Layer 2 of a small transformer language model trained on English Wikipedia (13 layers, counted from 0, width 128). Numbers have three digits each and are written without spaces.
Take only the direct path to the model's output, skipping the later layers: a vector added to the residual stream pushes a token's score in proportion to its dot product with that token's output vector.

Output vectors of the tokens that the questions are about. A number n stands for (n - 500) times 0.0018.
"ower": 530617698482470430766492358251457354660632662574634436265594447655604314541424276489500581523475334627603458613647479570416604703556575560389362275472579307404342388478738522511568636632345311476527706353418428607512260417516577477260228549500721412497740521669726607405658460500597758628416669340344423543470334471500448312560388460732658669628411512769441299397733223340520685664587
"wards": 364354628360874656387809093299661263702645576517828626381135289831371730861332590331786538657564315418426586563514757722716616716257431541457485452713493576532579430739754290634479425588576403626547436237323743491335353777714297660625955519698549348344458315383770482719596240545404579438549507832696709630283274640287484362404490670528500483687590300578634331467678277406475480373547
"for": 616480472620259436580719404431518409655640576720678287408674429630685652504301576314493485488467481283690529535437564476414557473663550474378322423802506351638342213359571612607413325422443566371527415236520655200218429705382183684459505540391592569464601380530818361346780351591362442396729571588479619688406426431314384409402652438611556495534709643645412631523562298680343325724481
" air": 368517707624443529671442712467670426363384506718676559393342315606538551565309439398475587586444528413755441277528518557399494477385185341490601308553510500449212402604516475897521458563413649346471349272544738603505417532400579512315609577639545463518536512717514337528486474670585755284503565520493493286609634609375644500701542629515625504373494455518437478567689384692551372532487
"ice": 350178703413379518587612448574363466493612690735696369636484505466425554496508427609764613258546589291737475558432711741444331650470650560478737372516500387679469554559227306712580500432746782683381537774387395379421561484425300418418296345486612617397687510636484629457582467509374570259633468392600751643477487467350672327638432615547469540731456595812675398420388448510441381582547
"aining": 574538645217552436596776492529472508507351701562663512585371685388609534611661115722536416488570264478738288554606518408320504525702388675544319301460043542821226367330465389782372410702524628564551617401389529439313253522613588420241696479837510426625451628622615531643465283577243603486513668481395519364470515573607438662403439299491572817564318718698465527753755373557350750419643
"ister": 328331687623449512647742368488418463610530749454673508598287422397428446714589582549512481645655319471404474562508562332402596580352340711504643358351339694673500524606651561529521782492598332279511308550666368406035520609492550286667344588689405763485621551640588303127458653514615630355785792725339595665561352438488543551293521487637213897579500622645562339644399206422365377631728
" film": 519414632496782812449597642429638362553456529644543523447480358771412737440567527518344515401489563290381553520582775505640715543481285482707565302564370424584127464485642572757625483564430591237693315419285530456439435192433329454421732714486509391431325431533412463417630648690560730535492362529568573512322639588444444116465484380522662830459437647512468479658496448681510597615584
"oup": 554474488213728524725729580374902248364386693399537624487237431511456560315482518698528645600422298452631442838571500490561485622446264332460635295632383375702384500321761714452421616425488517616591288323427662205433500584617346465563696644690686380364491429364693464158660647553443773616559651575504636326611608486442579816438667461783640666273520596703396356637533329397554267387703
"rough": 589375470328295500619737552676639385461440784392804500529411585672564625568382453477398500671630234632685511626350643435496664595629309393595591379668397381689651283548638659535673646732575683348429248760323439528284418685619205372454375704562844337634334301385725350538437558585552318410677830414539743596739486585585509353481547346805479457518488637591592434303806326507748803579531
"han": 385407406450559579220777595310667369648659725699658620669388614577554496470648534427773425673253510572682564450590883431314571355166390407580347391381276492500480336450578673463742225409399285487526467354282551412362478639459413469630332804484661624445732640495876188549401630495373473675317747552450481769538240453385495429738459273730680662538676279738706831488618310552634469547459
"eter": 601559506644586487516707399535505282671752790439813273552555187483825302491583508714382342844600354274729385472646495576421460794215431558710692289519415520651245558504468248538734397491341676778550495318564373320330447419518333585579635426690549612235737309519359327514628172505552664633580549460412430671879364553649640358249296491655392681327500500659463500585359628536660473500462
"ced": 699248765611419470611582390404566459720759724741590637483445246693570509627668469458897362652546389369649529604647363330354561527429399496314649255500493621225299278561473521204590364514474314486578331578454606465021527414714551500365857792404539391699390536374688587342685224583448417536455500810674932587599463715191542665296538636632482589320556706533824828522551141631627618650175
"qu": 264554445438357522463458355352754561280516720417486429544508305514405624362307487641435416576457406425332409622429670467540486405650301546338354313636551682312596289275678500396396422416581538199563451391492809570415629629314570454704473786332542584424663667603753236276571353504485458364626431649592483690473504517361224588528751683646454451421537337456374733632500270570275234377435
" career": 504369685328495500488433564246345340485361542384589409338454415601648522422524543492378542623636412596671435574699529592574793557204326389560380277900507624689348693543611500665300453625504692355769138478437247125507451282578256505417448759600451515460495532620570425482340170740616554571451445785597490406516885558409519462582583126804442650183462463584694547530385467322494598804803
" polit": 510359666320477565389438666263339537725461513701577587487674495552486565434668328525423552823421496521464544582459456558493580488533266333709714287514335350622298600300301519476368576482641497559615420441413453402505426344560390585414528573675550664577695594460539257556490494656569612441435514784401568558482269574480333408469426415714459567386513701521672631503634439645457527657713
"ersonal": 383513757464452611466526361322442671787402852515805567460702341786642431363411265476508586593385390394674504391672435827380469449299512631627641303778374423393226395434520436530572466531636723496570395410387605172473360290743340751220550435746825523546455466422807210421715526510355505627807594615625671444597605560341388360567527269817414674514249473702591678500596275585440397628698
" |": 645578389479406408554743613653442304676399623478351550333411610549323529691320564450533574564416613377603482726611622313189451431497703488515513630345575685612636470460442512395429611490389364500645366524444506500617551539510685550506672345544539493697514491431320656665516627470637504585490491423490543474452523458478621494464597657540397489597744393443598462819471616471328419393512
"oci": 515449762331535753555661542372509411473386812898714542515365222623573598405572358539471277715731336564355414500387555566443528430496287342795519278537089479623491418350537485777410669601754378401456475255591557377210442634420659556515590599719500594605677646563545316248568463522477486496667425355382509335585541605511520448263633451775531726252392790712578596422487599405336480454430
"orn": 349408443425424655444592443281407453303612833505396341586403625350673496450483483716500754672437468557517362394456461351611657415543489551367282307554308411522342472557760795432587588405268523642596585500343543340186528295639345363360859415421772574364668472555580404390350625482565413459231642654364928476635630530337703344379446467562436491731393738583388555409522339356424779644530

Output weights of attention head 1. The head adds the sum of these rows, row i times number i of z. A number n stands for (n - 500) times 0.00073.
o0: 556569395506549354599421483665598390636264328338661538415421324592378666505427578435462451646679738222456600747719526472339504526579513564567690451437662588562563490539635436587532470383638628527600521551491458424379488437439544499362564554610517670465634680534364459420591633579708591420683442598456490481426607431406565426593239517279646553628660420413645484570406563554412681354552
o1: 589392544626707513631690511579424677346451648497380639354616625387427569537481421504441501360186419648325465500353646489646596371459447433466589485214526463394539572643545650560427546432401507412541687560389433637555646439534592599454540549549504454402458605593499407515504504597435191425266358651443400523633463640519407620432576420548519358460600596426503508482542465507405357496376
o2: 446638430464642524581545645465579508527440770597383442535656659376576481630460714628579471496582429379478474650379394395472621383556494618550476426545317439296433552405594498408573324550545402490456524452579555448497381480485591472513568546561550556581653436481573410556445580671373461474590514513672553601523614383575476559396493489532476439568589399401510617436577515422488603495488
o3: 530508565665462473491465370539438656348529231492615493447467532563478477335536358383440535509385583649403552269537617542558474580540546523408577519395768405563567597632354547546439568432384604584492687527458357576539697443417407551481371526394423541389452504477577511479601382301562468483557535433323344525496394575566472552519488429419549512447483590546403447301415461539365435500465
o4: 430379745413284423437480359409382470403333447449571435511597484768436469524482361468465573735461460485584513372422527481444646637491488387489620501440633501781488567591373537465511503417218575359462407532530440541361501496350441439360487596631359396463609637469499307438692567391399586413525624400390584476372521415585485428446612615796518709594477427568510518368465447505442420399564
o5: 417562419500726467594480507530511549468389626438425479417563553491439559399408550559399553460551487397366390691476597473537460466517469591455589377506475389269586444556588535411601540430628584566702563512482414557584486511513505575500579472553577569501560429483570467424448396581498445347442373577608457761593554585462468589393482499415515339482742562299356567472485508520486587490549
o6: 598508486630601554554353631481489478503466533455489502681471399222441512385387460505477503465482507441590465585470526350526409482439365559459515492534414560426496431554532287344515420540537366689466403455468553624580611502471543665585410402329534419481343407635573683379447434527445543504570552483686453553570489633428507445463406471426584471407744461403439527595435524469565521649451
o7: 571469632439462555488312514510375557370459534605513412512471548526538534488363424521541467697412406434465337463561472415479725540488353613480564439567386477452460490526515320296413388365377450424481337532523564451443515526472496575402527592447580393512504469380645378590725489263420449480444582377628616572491423517506429460268667542830409635414658462422379452480610343440364492495554
o8: 576603545668487439611511568681462512444473440438649402465419518483533534394397525443455393562590609372509593532712552522447507583459517576488619507465630541472449608534584511399505426309456432435469529554417563385415622550535463642431512464492685657376487557492573440630575467517637548537574484516420632577433440371485608483494417509474542537539579356573423428427499526512483579423449
o9: 493557538775476549557586524501587530475730587544523521647515437278556367431438445505539452377545523571563530511332506526638230468328565468484340621556482502485518569490463436496662428554545221683398607446477554642649593567482473658606276378325533482388385396681682670507340337674538736564590575450415613661487423520464535534701380318280581405466428447515395573422321541525795424538319
o10: 419522588320257418384424530272499393471537493577529422556539437692536466630592562584596572674550344441576501605413428485477575658571488419564544362528452536700496441462431458489452505568332603411433403558728414376380450553518353332457501523524506492581695506412507262589615629388414607538609583468435493511392547326607486407484592589721538592541490430456531532429651539495481437510650
o11: 455521484447433630368449491353502446551590751644383546780505495367520341487428457566494574417528307619535331469250408396623391444453407416460286616671212555524470387427463416324595439591501330644455420439425625586528541620524671472644367369345474286645379362611556678524394417415318577547448662461588534399563466548450532523489546466516414521435518610661449563643496457431636498542418
o12: 551565634485502388397617441360444561459415770516459503486648484433516500615458463556399535380550537396546291448473434366382455521381493432436492474481661351614509462519509436427589456563428558466488604485482443478614332500431474402483475445400371451497399385560563465377593405746508546567493530474428718534372546495496473417468574456637607636602525699362329533511487483583549445563523
o13: 491572498652699442615672528595515492506456678283440472456626560184366458533450497484342434174565573541431520461458490319583389434433482503426492505413657486353453548514521683500490453595478468538553593408342544640547598423478558455629491368542445462502401390615469593282389475630413458521471401540561495590703540571488510516396350345300611469522656594611484511516455484388488552509413
o14: 571536586586447464563519530490469481466546472574428472586465445470476500636509508462411487365360376546487354532483573346554516562515485436409425410494460505589621432508424480593384418487336539480483454425566487568456640492529504484343494404376602445558493454484537518573577536470528471488677468462548448389525442640527441490603576501382472569401474570498437342550547488462391489522439
o15: 456588477633489560571478622514506487372636408613400441478511559355555414538450600691564369436479324433579481500567383553414642507503620512487397527556490360375514411395582315421417373709557452504377492466659436414467392445534441386416512346464576540549481437430564299441445364614621473574562532474595620577476642637520452414538478444605594536587513530251518427455550375431565535662489
o16: 555362433516566445615411492586347415531493319374509462413416343613412559468408399540525486503466472544516569614780472462518626510394468433468693586529622562581572412582596360491392533532462490424511461530515561477353628402589516487381422403366631464506486484546480490457532480385690570520585382557479564440474489720399472396608521650484468458527484435663559381630491508509590381465565
o17: 359556442739536450550686556412630550444836740493489480625564448306492309512575584510498568181535457583489620680242480412728251509308600344492381544407477450455540511473545614600609490710503359560365683446542318596543606656521411509552331341468541454410583445656515429419253468744372697700616450476295489750552433350550593617633276263086689293626538374493357658336440643453790309506416
o18: 536417464541419594604587521480513547551610273542443420552560606491414514550494553460553553418553604569585483394604502482516512541506335537444426652427450375486487616415475532453487393498426429473521402368444697589506562520554461504360604543592662545567488404578538499521514431469495360552554461411577481554523429492648472348593632480412395469531507542654458468452461410430422515476606
o19: 429578420560510442565568556458680575429477408559573537437531530629459538436565641414584489673408547448443629658368602642397423573510603496537639444332612537489519630522389452637585509510524605605378777524605313434511586521456418639498481661609414707538612547571498360430520554592507521453632456546325314498440468324529515469593344394276729450584641476350545629315409601524405471413552
o20: 491410444390729409634621464541478448526321390283454556312673647431412644592475606614463539353463468429322416483572500319475597446510387538466492437381511452444530507527546471517406466533596582400627378395569539570542335368397580403382644587673438421601525473533370515301448515482392351289502334636697522553617623614507401452367616526457418405566634578327520583616503459442358503392574
o21: 475530577410666560510594496408414610413583823422352401401572682313750441560600475586561410319462309521454509493486420604484509451544680569651501245562460371294489499561680596617385549602571557358613561550612227378678255382479366484701568417476530521408487445451555502526376411613469311576373370458609591673469571566540391666350508611753423499512377505378465484603703628608576483644449
o22: 524444544740517573688574595660564567423589438682603600563512528557401551401323480490630507601371578494531544617390683519556420481341435496469511685321554493488575572475440374495616353385520275547397609405445675628475715580487644772332407535474616460502544611697586556585564448501600578368607495616374440561413333690375506497644411351250604379438551387630532584396288478499540330388335
o23: 579519492538411458383480374428477523473520273426626535418444484601564489471641470392491486572483548548429493415495466593503468528564640447521609520440710487593533487527428520629456552473449665529473658592499323393424607502479461548563479533524498646358425500535493447499561416394553531550502503449377456403441494407518512422551499482495585578485392542462486480427438481536461423482548
o24: 555442644519487363549437428586477506366264528392588507363465450562458564531460455396410434657467577374456464629534591408430585588461514631543675352452533504617520591642440537490445535344396552521632419524448442500387393498354399652373598636682429481319564630463624336331649465525516502467510534447522470557516429422516463483429491564565559685529645470219496490456463417495372590404516
o25: 465488469539449413407467514523563425672480335523554431532448353624438524394465461488400464544491500616409581645557454492538450576561563567431594654587455513567570504452403572515485657532479514614592561469407648472403657507561509512479489510565562523533499430512580454503435452399570581490437605585515494490703411405580524450622526455386476551424558590630587474584347382476467553449475
o26: 470452667447322435424552349576322547498524635408599344485406482494519435507526299420361462444623456510604548290613487588585521566513593444590558538602632544683482491609510703447396685493316512300573403621387427466459398489493334346557567453593508429358507505398456410509485483543558524550341508414383685636433485390671499496474551507688397688551358502577469334507567458608508597525563
o27: 510529497599617579637497636574499557512462564549402415431556522398453481563450600477491485435480529509560481527541486385481594393483478535488482503517519487367445590471505440403481405573527367497452503426505624585579459411472496523431508496457502505565438488478602533411505456632454416491549503460639387558484570616507471503439435541418478450525533492499583437491513514391485572552464
o28: 329548351419587546543470510445541512526489472547532503640605530553491526402394524488526505620509419522389549577439440498427450487469479639496586537552412383363530519495503353370503565590596539590545447526535540494492438474470479572463459580560478519601522459483613475456429332429478467381495560590621458627572472478603476413545551391483448472567691525400460602580472382534474660501567
o29: 514541366461403516450644576300684559507513298618452565574607583507512499587641650449595537406479483609435422519309515605489437519589500392413311544455394381491520520418358465671546495520480589550535567436596408529565555503583544461511598546557520582625588389564386554660551499557501375562531465554455441300477602443503398535636618522327427476479361700374504607438526557437492380561587
o30: 550531322633676525530324570598571493601473243489380446435554506433481503519633648436586442451487576398516574585615491587544484339603430527552495557493515466290471418459634515580414435419664453421572539504482606466504539400514528563584629378597686708537552448485372496563438529517530409529410405421595343657543653683458480493499450592252504428452581489454641367538521515402491546543560
o31: 553506405229547504497427564427490342645363786548432591521527415520459528664423647577504547598643412352534344699436321422467643417627314478573480440571223745498386404433654383386545364436540459429535309550442661450381329587469617478541663523556559386612567544498413491501509724601349484490443499572692542382528601335450551426403543592705445519572604368384647563675600456472498604504589
o32: 538547444610559485504412580508619457564483300566471557532555495327428512513511479420558402428538578354562465473452430527533517455539436529521462543386488523465404431410536516508394342377550479406507517561459638456448578394407528434603577387509528638554531453475472522542467533570398455536412481482541464540550571528435556614434533519395507487482619531490606398460505390385438592499409
o33: 491470387520449563512460536495566490475568323577564538484419457772396511356524521456612548740398531574561566539443592578564452556504429349446589671370559624480474529424401434512535483481501518561362550502445550495418733624571535606419481610634485541520585571585403443472551540396512523428486455578339420376441409419431616384605543430389577397514546437659563575389441424445492374380540
o34: 562477505571493313567527418642463435497337445353615572415346392470404501448373382431367491551595681407483524590602515411390463585367520559424609515496684483670551560575451467494552585413460524575625432402380543527366422504424457572364479591483413421383464590522533469360580475568620553514633580542435555445514392429403549446521364410360564689549595531480467453574413473574435612395446
o35: 440710461514400535333444493345547509578520602472483363703623491484683415548692588438475407404645421456546577554428409567510319526618706475613470331651577349401538414470641616621531514598531580510578664525610321383603492497493405382754444250443532702522615341563473573588349497566458586582551494365459418648412616405528551531530315564497485588550392495634480525398555690543665601562513
o36: 578466544589571640530582541582550752431497697585520635468466599525647541415518516441488411592350506578393535602388542773516461465499641576508594498472450503370579582578553539504625606368506407514510774646390428552578545530597595743608469579401530577441476590546597615661519457611595381453369473517407519483406374494394483617529452491559459394479448352444459584469525686607584531486382
o37: 370604461258325420315393425287483335664515415453548345589540445668569463598632647534556581583765435427551574440543340445424510542625536484585509410702482473582525387434519477476580505589541604501467488541652440338476456535480452324615443457527493631597550389439408488511454541403433676524706543392536536504415660316595543411530520635591437583575414454690482562427451563476604530504699
o38: 438514681391371480559760406415576430447496477435539597475546523569474571665395496474432478502524492545512385431326449428415479624460591523420475553487456531676588682452363588575492464477337562539469432443566509591412481462450502429333407679458442373492506545400712472421597500453381564375761604574549523306520429294550441535586648396605434475499411501537446580420444432461392590492489
o39: 439523637365330430420481423372493354566523355433531329563488393567480429610559505477448544448716520461621503377590428378430478653528467484517439427590537539643473488434401487510470435630456553414437353388623541478445430436388350275483459451402496438543464411406525542392494521402469669585764537425551486459439549467598499408477541556488496612517372528588496392447462536442498508595599
o40: 557495445538591305628534461536455417509451272412541531302463450556460641585611530436546521550426576462475578635624567551474572516507526512562698554310605570593504588551445529732384494419470623427521534537505436445473558404464452553429609662617572621403494609496482304479516540555539459489575398521440403530492466459561494392556482512363584506487516504407631463536488508522380477508547
o41: 547421574671532417519496363614440572380486237368539513357435448540525546451555338452424449459349546557422579475679685527511498585412558524423535466482663359577635532668486580642411643418465560473658532459484389581536519451527415558388442446410517484387476595483543458511584364466691429504486496541388486564519448739406416553537466554456523549408442561393483346479451510592476392497456
o42: 579478540526449572630340583566468547439465544626581487580551531520511559457380617469548461710459472420474439577473530464567558469522341603519483409588313467385534541551610483319498423311544302470515402559478656544522487582457485746405535506534666448469579588556653444702650536397481464355511586431592464603488469562505457595496571562585394462409582293419493528422488475528478500465447
o43: 481513582817646489672729567514580607279683520627514600492597578386494432430449524502661505390314489601485560469290524582553408380400596454530547547252617523364543753475432453544567358562432334530262828471557475598578609537468503669532360524387515542431385448639597525518454425605446469550522435527273440631542347480585439509628475331340625349557545404463465636306443450484498314548363
o44: 418492589581343573398589438422485601425635448636509517449529507702474480446599495435558607582370492714528516279412525622484423477527622372497548625423746539570554621423311498537495555624494573579265733541503409507554649533505461500507403632544334598443363493510545477453578421415520558463493528501270412417407437439601515421619577429563606487475315574665460549349409417516468366524511
o45: 453469454492680568581501629605437511533556595366431452470531545340459538493413465604492477291543442499486487420628370287640661366471394520418555568535594441365483447454655465286421482687472420455403569557462572506497621456566573316512457438469553514584417382439452511385381512440391455513420368490702617687633584607545508468378515473577423408594680479655446472533549328387511524518599
o46: 493570303467421403459447602420716593608364268575492665535361398541494512476530616505458423631495553425456527763495438758329395564560704596482466460630384401473627351485377324606628615478704612597680498477603328533448396445556471560431551508415564576553555497446505475571523443734757524528607528542497507328427589491381445537677454502231562476496516613028549502485493656501552528557524
o47: 466492502445435562549562589461509529514595439537504584503432560580421431488528497527618525510564510580577519476447476555442446625494369398461485585451518556552445450468363412463459567656486528425512366519518421489545431509551330463468617645572526498576442580521497507493529451458549439484377404485477489505509469528604467362545497319340541536510464605533495507524571440510445475523595
o48: 574396421530677591522663510524478534544549667559322684412391503315457517571483446578454552300325516617447449701433552578497473467378430448442452734329279575476442487487543557624495606491550499544528489484334565572511420476649608600522573569493521377485333561519445571432357487719586275605373323692508481245594389604339527543530477382361564377460535652287593488743558523518530449568380
o49: 529546471429552608473522502354575600442531593632483535510677604576509524538588619532578607636389462398438442497349524528447533418582399466568499539357366524472468589431564476565618356417527511519431633522559488503619515541501526549526555693565517629526571512546432479559468624568347416460581416509462426508449574315498510479420497449554552383547563455426477617411555553535370502463562
o50: 480632614534437505564454566550464426379541518383519158533484567377541407526499545474389436368720480441609510436525508318575467735529401574483410300528510447370332534469436591410404364470382443413508259376550567444429497488443300467523606393553668486431515427389620422441539449456419557584586542351647547711559530471630534510343520536519446603457483439498385448407555546341504535532541
o51: 547407369492394436500451373515555352619492088619606589462480387668361584474478600490588564679503654395495487452639412549354548461488435506534558764449532509662590571408409323483542529431616539578426491479468623471465548509491513487370505686618501654514432540564441477472572478436630556473615559582444461291443550449493490290669580464331511520553497570482598482544295336521396511414587
o52: 501553468479401364483656335603500421607370533370600568441514448638400538626505507351395459449642621377522538465558473541380427478530741439560564596462692591745543573473466704705522524436424631436580547564487461500423442430462556316432513490606414603511591594486358504498517561602559643423592464554328515374384534365521555466635409522415534578616323521733611467531442561531449643398565
o53: 614476519683690568556487617639507727340489682588454590449510548362542546320456462489467441463300494525427487541478686623546460470446500546502479482410507504326503519629523464481482494439557436518522612521452420597665530474492551703519512475423500537426432574536578567550531467633580388454317425476477444609489406614433475608434453458473607435437583514286446507499576548550483506533391
o54: 600364495695557472667608530665538668397498292590575653340475492596367592458493503379565476578241612597449558505541619671525559440426453484467635705255605550494492674498345491536477567348486458392404643552350592620466577460550473679359592692587563532415408637514564434549653445578652310459340378626317412388477413581523444453573660440395582396439533503288603413401426433514364357481434
o55: 529426528679537514651606608627569518392484641566542702483394442431322551428291452503436528613384508552461438700358639464547531533316354498391521613376380665641496594498412424429589539468389326646428495520365649624409628604590627696343450666527438303533513661577590423423582598565580536478458514683418526341586308463356524513554424292428682404536722460459514586517472375480420445366401
o56: 500614550474302346440698305419501396567528438433536352576601467574484423711649573424412449446643521477686515443480431541436446510576678402631451620445604588713421645434366733713491459471349662353468445444515496478436425398499368266522613499638509522523574446502378364466468550632511555583630451410351510440438534273635476370542494506466541712624354632596689478455526549476410519543574
o57: 532415386410579517527412583578495602559451558475457450508481538508488547412471584413535487611467504468466510719537562538541518516442345580535540531516324470364504508575591527435488667427591404405596392524435567526577361545583432635534577530648672549464572573500522544533426572674503328525301390527597506603536577536523475536489539565438436449469669410140538506518520608456553479482571
o58: 577490409235580562558462687489531356589367741599430592440472494505481597683357712648520508574585389384494326724470413441450693434613291576468445377583143656433434386388656390394532393425616427414629254541471667468395363575558658553418708559590632384658544575448481437584565668582426426409450483655762554381520565483380492470377617637693434458442582367384626527704594458444511572527551
o59: 497487609184443550378231455388413346552409533495468363488471516546624520541446440598498493597601377517519309370659352376440664615701334570429470327759416475525461369527590433296351445486483554451595262541606461400481414487456495317589473472423465411574471467375581544549607503199337460445510639438780580474496636546581478462258606727846261645364447538652425468638576447546449622579576
o60: 524471640615458466487492357549370540350612318436522429399404478440550471447547350502408499388400457584488558336655645482481512609422607484474468470493676377596646531640459554610422605583451573547543552471543287556610512433466403443419371451376455493381360545465577472475524379439618479542571511429441461570501433678500451471503411471528515598389355607518396378496469537574487413573460
o61: 572544413472380341503512517536420615556364749509524623560413362436382469489449384404323560607565500507485554660349507496489520586449454439478604547432527577758443448621398488483627607490326548526549568549344435492402593497477517554563433520390382436508487522555489462466502548647493557578488569493388445382464442292465572491469382350480653618591642559482485576515489607567511549423453
o62: 505514499568537277459316584551420456631385485486437340379431394456524491592614562356425467483578548440553564742685516390505485529465477491515602429487628440432541372552480472539453576556603522457597508502468467413479536483449400491556565275553630681379496556560557432489505477682585532623404426449519390587423624564545536414512390609316622614406599565374497401510476619421553430510586
o63: 565391501248469514449309608494511443495259179652488515338385557763453700511422585610596499787396493439482408553718673547291786600656286668471567556464383532564438513464419268415485468298531607440578321507561674437404450465543542627289705743587536488692501614358497348598716529264611247319453519630649440353429503643435361400311725746740409603302607578283624458575476408454225506441576

Each question shows a token from some text and the vector z that the head gathered there. A number n stands for (n - 500) times 0.0023.

"ain": 515557514515496534495490521486457466555556463544503477457507526571474517478465513513488482538472515489479549525489418444488520476507521540486476481512478464506546501443480487469511510514525488
Pushed up most: "orn"

"ri": 525486514530544518491547528444526475488473495512495423508532522482503486515516489496521492482490486511499486498525513511490510531456502482500491440515495539488487498511494487515560508502461589
Pushed up most: "ersonal"

" app": 506502519498482511452499495453522495497474514502497440502494504509481487460490492492490549484513492496491507518512544495485493499462490497527509505510470511540485487500495481542549495499478536
Pushed up most: "aining"

"ig": 501489518495500484517504515509522518458486501508507502518535480500551498495489464502502514517511490526479518512498482495498483541524500469489497474525520496488505493513511497515495491498501508
Which of these tokens does it push down most? " career"

"ts": 501503527485528505509517515509537495540494500566530543499543483502535507501492475514492486493499492525495506499515475485495495487540518516510485479520474521476497498527490475492465511525524489
Which two tokens does it push up most, strongest first? "han", "ice"

"ph": 520481491511513505519517511500514494462478498469504490505522503469534480502515468492507488486496477522485490503519512522492504544498504479475484449514501523477501489519460500510535505477473524
Pushed up most: "qu"

"ev": 482566481521478537523506464465460510520570484479427477473481509550393528498479556517481494507524518455463539529479485445499495461496535521449490523536484441508564491489532481505552504516454486
Pushed up most: "orn"

"oard": 504534516490497526495497509490473481556533480543510469472482531568471501480471514515491490520497506474483541514498449472484513491495500527501474488506484474504527491442499491502530506504510502
Pushed up most: "orn"

"ar": 553488525508528522467506503463529464496489513500501470509533509452481488541524490529490521495521498499504511482530535509494499518473494492516463456505505515541476498531531493524512482500503524
Pushed up most: "ister"

"ail": 469500481494618478439558501404632527463444551423507455486542559436577444495486422495450487469560483531492443490549568572511528527473495426427455470568490498501460486539531446569570515489411645
Which of these tokens does it push down most? "eter"

"ands": 512506469539526491507523537499489468496474518507520457512554487481563527522502494488509506514432496532525458517467474483530539512543529467498533477499491537485539569528477494442470533493519554
Pushed up most: " air"

"ff": 491436496443525477492585546443546481500451488466505416519446502504431467525496572480500459442554488491519443473516549540484461527434451527433541470477579500470495476517487531573629472473451567
Which of these tokens does it push down most? "ice"

"\n": 464764462742566499415541590536369289462467492467484489537622468496738572616523524504528481481201478525548349692289508373584666590800620437486466519506446544464625876612398526236248604473502565
Which of these tokens does it push down most? "aining"

"==": 521416492541578426306341446457681357511439488517490628512662447532365567456512581481478609498391489537449631449670559626581492351570634444568564420519507537652388522342758471296379517493536391
Which of these tokens does it push down most? "ced"

" number": 494445500487527475488521513498545489501466493508508500492509483492508480475454486502480497483486480521484512488544518531468492516498502495496506430510514504494486473481491497481541511456486486
Which of these tokens does it push down most? " |"

" bro": 507469494519504520477487491522506475452488510498493526521526489441508483508537478511523520504462498511499509495508573517490520513510504481529475455486506514523483504530506500466476496478465468
Pushed up most: "ice"

"f": 503497499519529484490546537454513461521509518494488476546519536468485503530505521500502501466484497533516454467485532505511494497484513508455519483509548524502498529534531494494511498491476533
Which two tokens does it push up most, strongest first? "ister", "for"

"ents": 512496494492512477517482517532497503489484496470522511513508509503547481513508490503509494473491479512525494513487520511510508517539499470481470499487494518501494512522488496485482499482488492
Pushed up most: "han"

"m": 560482518493539506490535526436546462465477483469509436523542510470504501542493490499498501514548497527503495492528494495523482546451482475493506442537531509515476501509525523558535468529517582
Pushed up most: " polit"

"0": 358427580427588454532760437339628601497339469561403216478502490552391514537508456468650521488692546503426407471570573509504361651449521444507560368567500587312451509434478486722823392464391756
Which of these tokens does it push down most? "ice"

" ": 384415490483656461472488474609575549597493481505465619476529451488550453496441528533447471363429388529503529469574585581404491513549588443450475375505531495506475453515578465382502569472468375
Which of these tokens does it push down most? " |"

" song": 553376518476510462604516500507531470520497489545502479633521600468521465507432433545564518502495500482531485408557542628494459516538457502522562396533555587451459458459548505512511498423459549
Pushed up most: "for"

"e": 543530488477561523486588507341522468478446464459479303469480545483421487548503544462472489534565548537491434490492389440492494532361443508469535484506479500446513528507426564584629446521509704
Pushed up most: "ced"

"and": 642506514476602518368575577274538292455428493475567317492477608482408540602485569493420468542560486561503424469559489498558540556295478520509459410504531552574449572432516565624635488438564688
Pushed up most: " career"

" more": 540475500506538517492535517461526472476466502490510456506528527459525480516516481498511486500511489529500477495521502511494513545461493485501488445510490541490488509514478516534542497480485576
Which of these tokens does it push down most? "orn"

"eth": 520523498527543506502513489461528494564529517495483492487520494459465503544523507505474497479509505497530484456491499514498493474488521493489475506505492506502489495539528459487492498559527503
Pushed up most: "ister"

" pro": 492480514481522473458522497479550500500472523534493502501537502485499510519502468504478528486531491534489490472520507510505495493506517465507487508527503519511470495526546475534496502484494542
Pushed up most: "oci"

" p": 480417502535446577437462508549444450482522531537421512544531491450490427484590482565566560482388540447525526529457717558456549465505485454663511479424521491559527529527581489429475507453423489
Pushed up most: "ice"

"-": 520482469590596433323396464444631339461425491491488553522668451495450571509537555470495591505365494564470556477587554574598531418586637406561556435516496556614425611410693488311371526494528481
Pushed up most: "ice"

" was": 523475525459543532502615481360550491519446520552481312554484626468453502561470449496514561533589546503492424430517482519492477546410442491540557468514534583453478534490512541657607438451515744
Which of these tokens does it push down most? "ice"

"c": 540483486519547488494551552437509444495471498515532397516530517479513520533494505495496493511476502538524448494493470493520517512475508497486537451500513539499518546516487496500530513491514605
Pushed up most: " polit"

"g": 509520500501501505488531549488485478486485507489516437510493498515520492518488503502485493524514527514500489512464484483519505530505487485450497504495518501509525542505487486522530481481497534
Pushed up most: "ced"

"angu": 540511484500501488486456530515462488495504478481505505460512493491535508522523488497484476492473495520545491517476504471520532492516510453496442532458483522534500524517492476472464508499513485
Pushed up most: "ice"

"ro": 531494521497504552490531499467487471520504523510470448533511554491491479540507501512525505508504506468516479500483548505507511514494480486540499486513496533521507526500532520515520497463502560
Pushed up most: " film"

" to": 578511520477567527429597486297571414520455526499533298504461617464391525585527493488509530519596512483523415436531527525554519496353451509536490488500496579531440533484526508643639470476532723
Which of these tokens does it push down most? "han"

"umb": 517490506505530497495530536471519476472474512500511453513544498482537505515499497487499509507487493541504469504493484491515499528503502480483524459515522517486514527526493503502514498494506565
Which of these tokens does it push down most? "orn"

"hy": 545467543490489526509487534506510489480501487490495511510549496487541487495478474520494498515510487522483529522528494494489468543496494500497492442534531489524503475499491504524507477498508497
Which of these tokens does it push down most? " career"

"t": 513505526469565475468566520430548477519474506503529425497495533470479506551514498502479497471574496520519431472526511513520493503460477507479482492516496531510464515546518487591567486515503599
Which of these tokens does it push down most? "ice"

" including": 519457508491510489522526513486541502510476488481508488488515492488497483483460472497487493487504485512495513496540494522475482511498487503491492453520498501492492465495477508493537493489501505
Pushed up most: "ersonal"

" feat": 546411508494517460561506485489530465489494494529502486589532590475520478505450424532547505494494500507524481417533553603512478493543477485500519426544532567477459459474548468496504509424429540
Pushed up most: "for"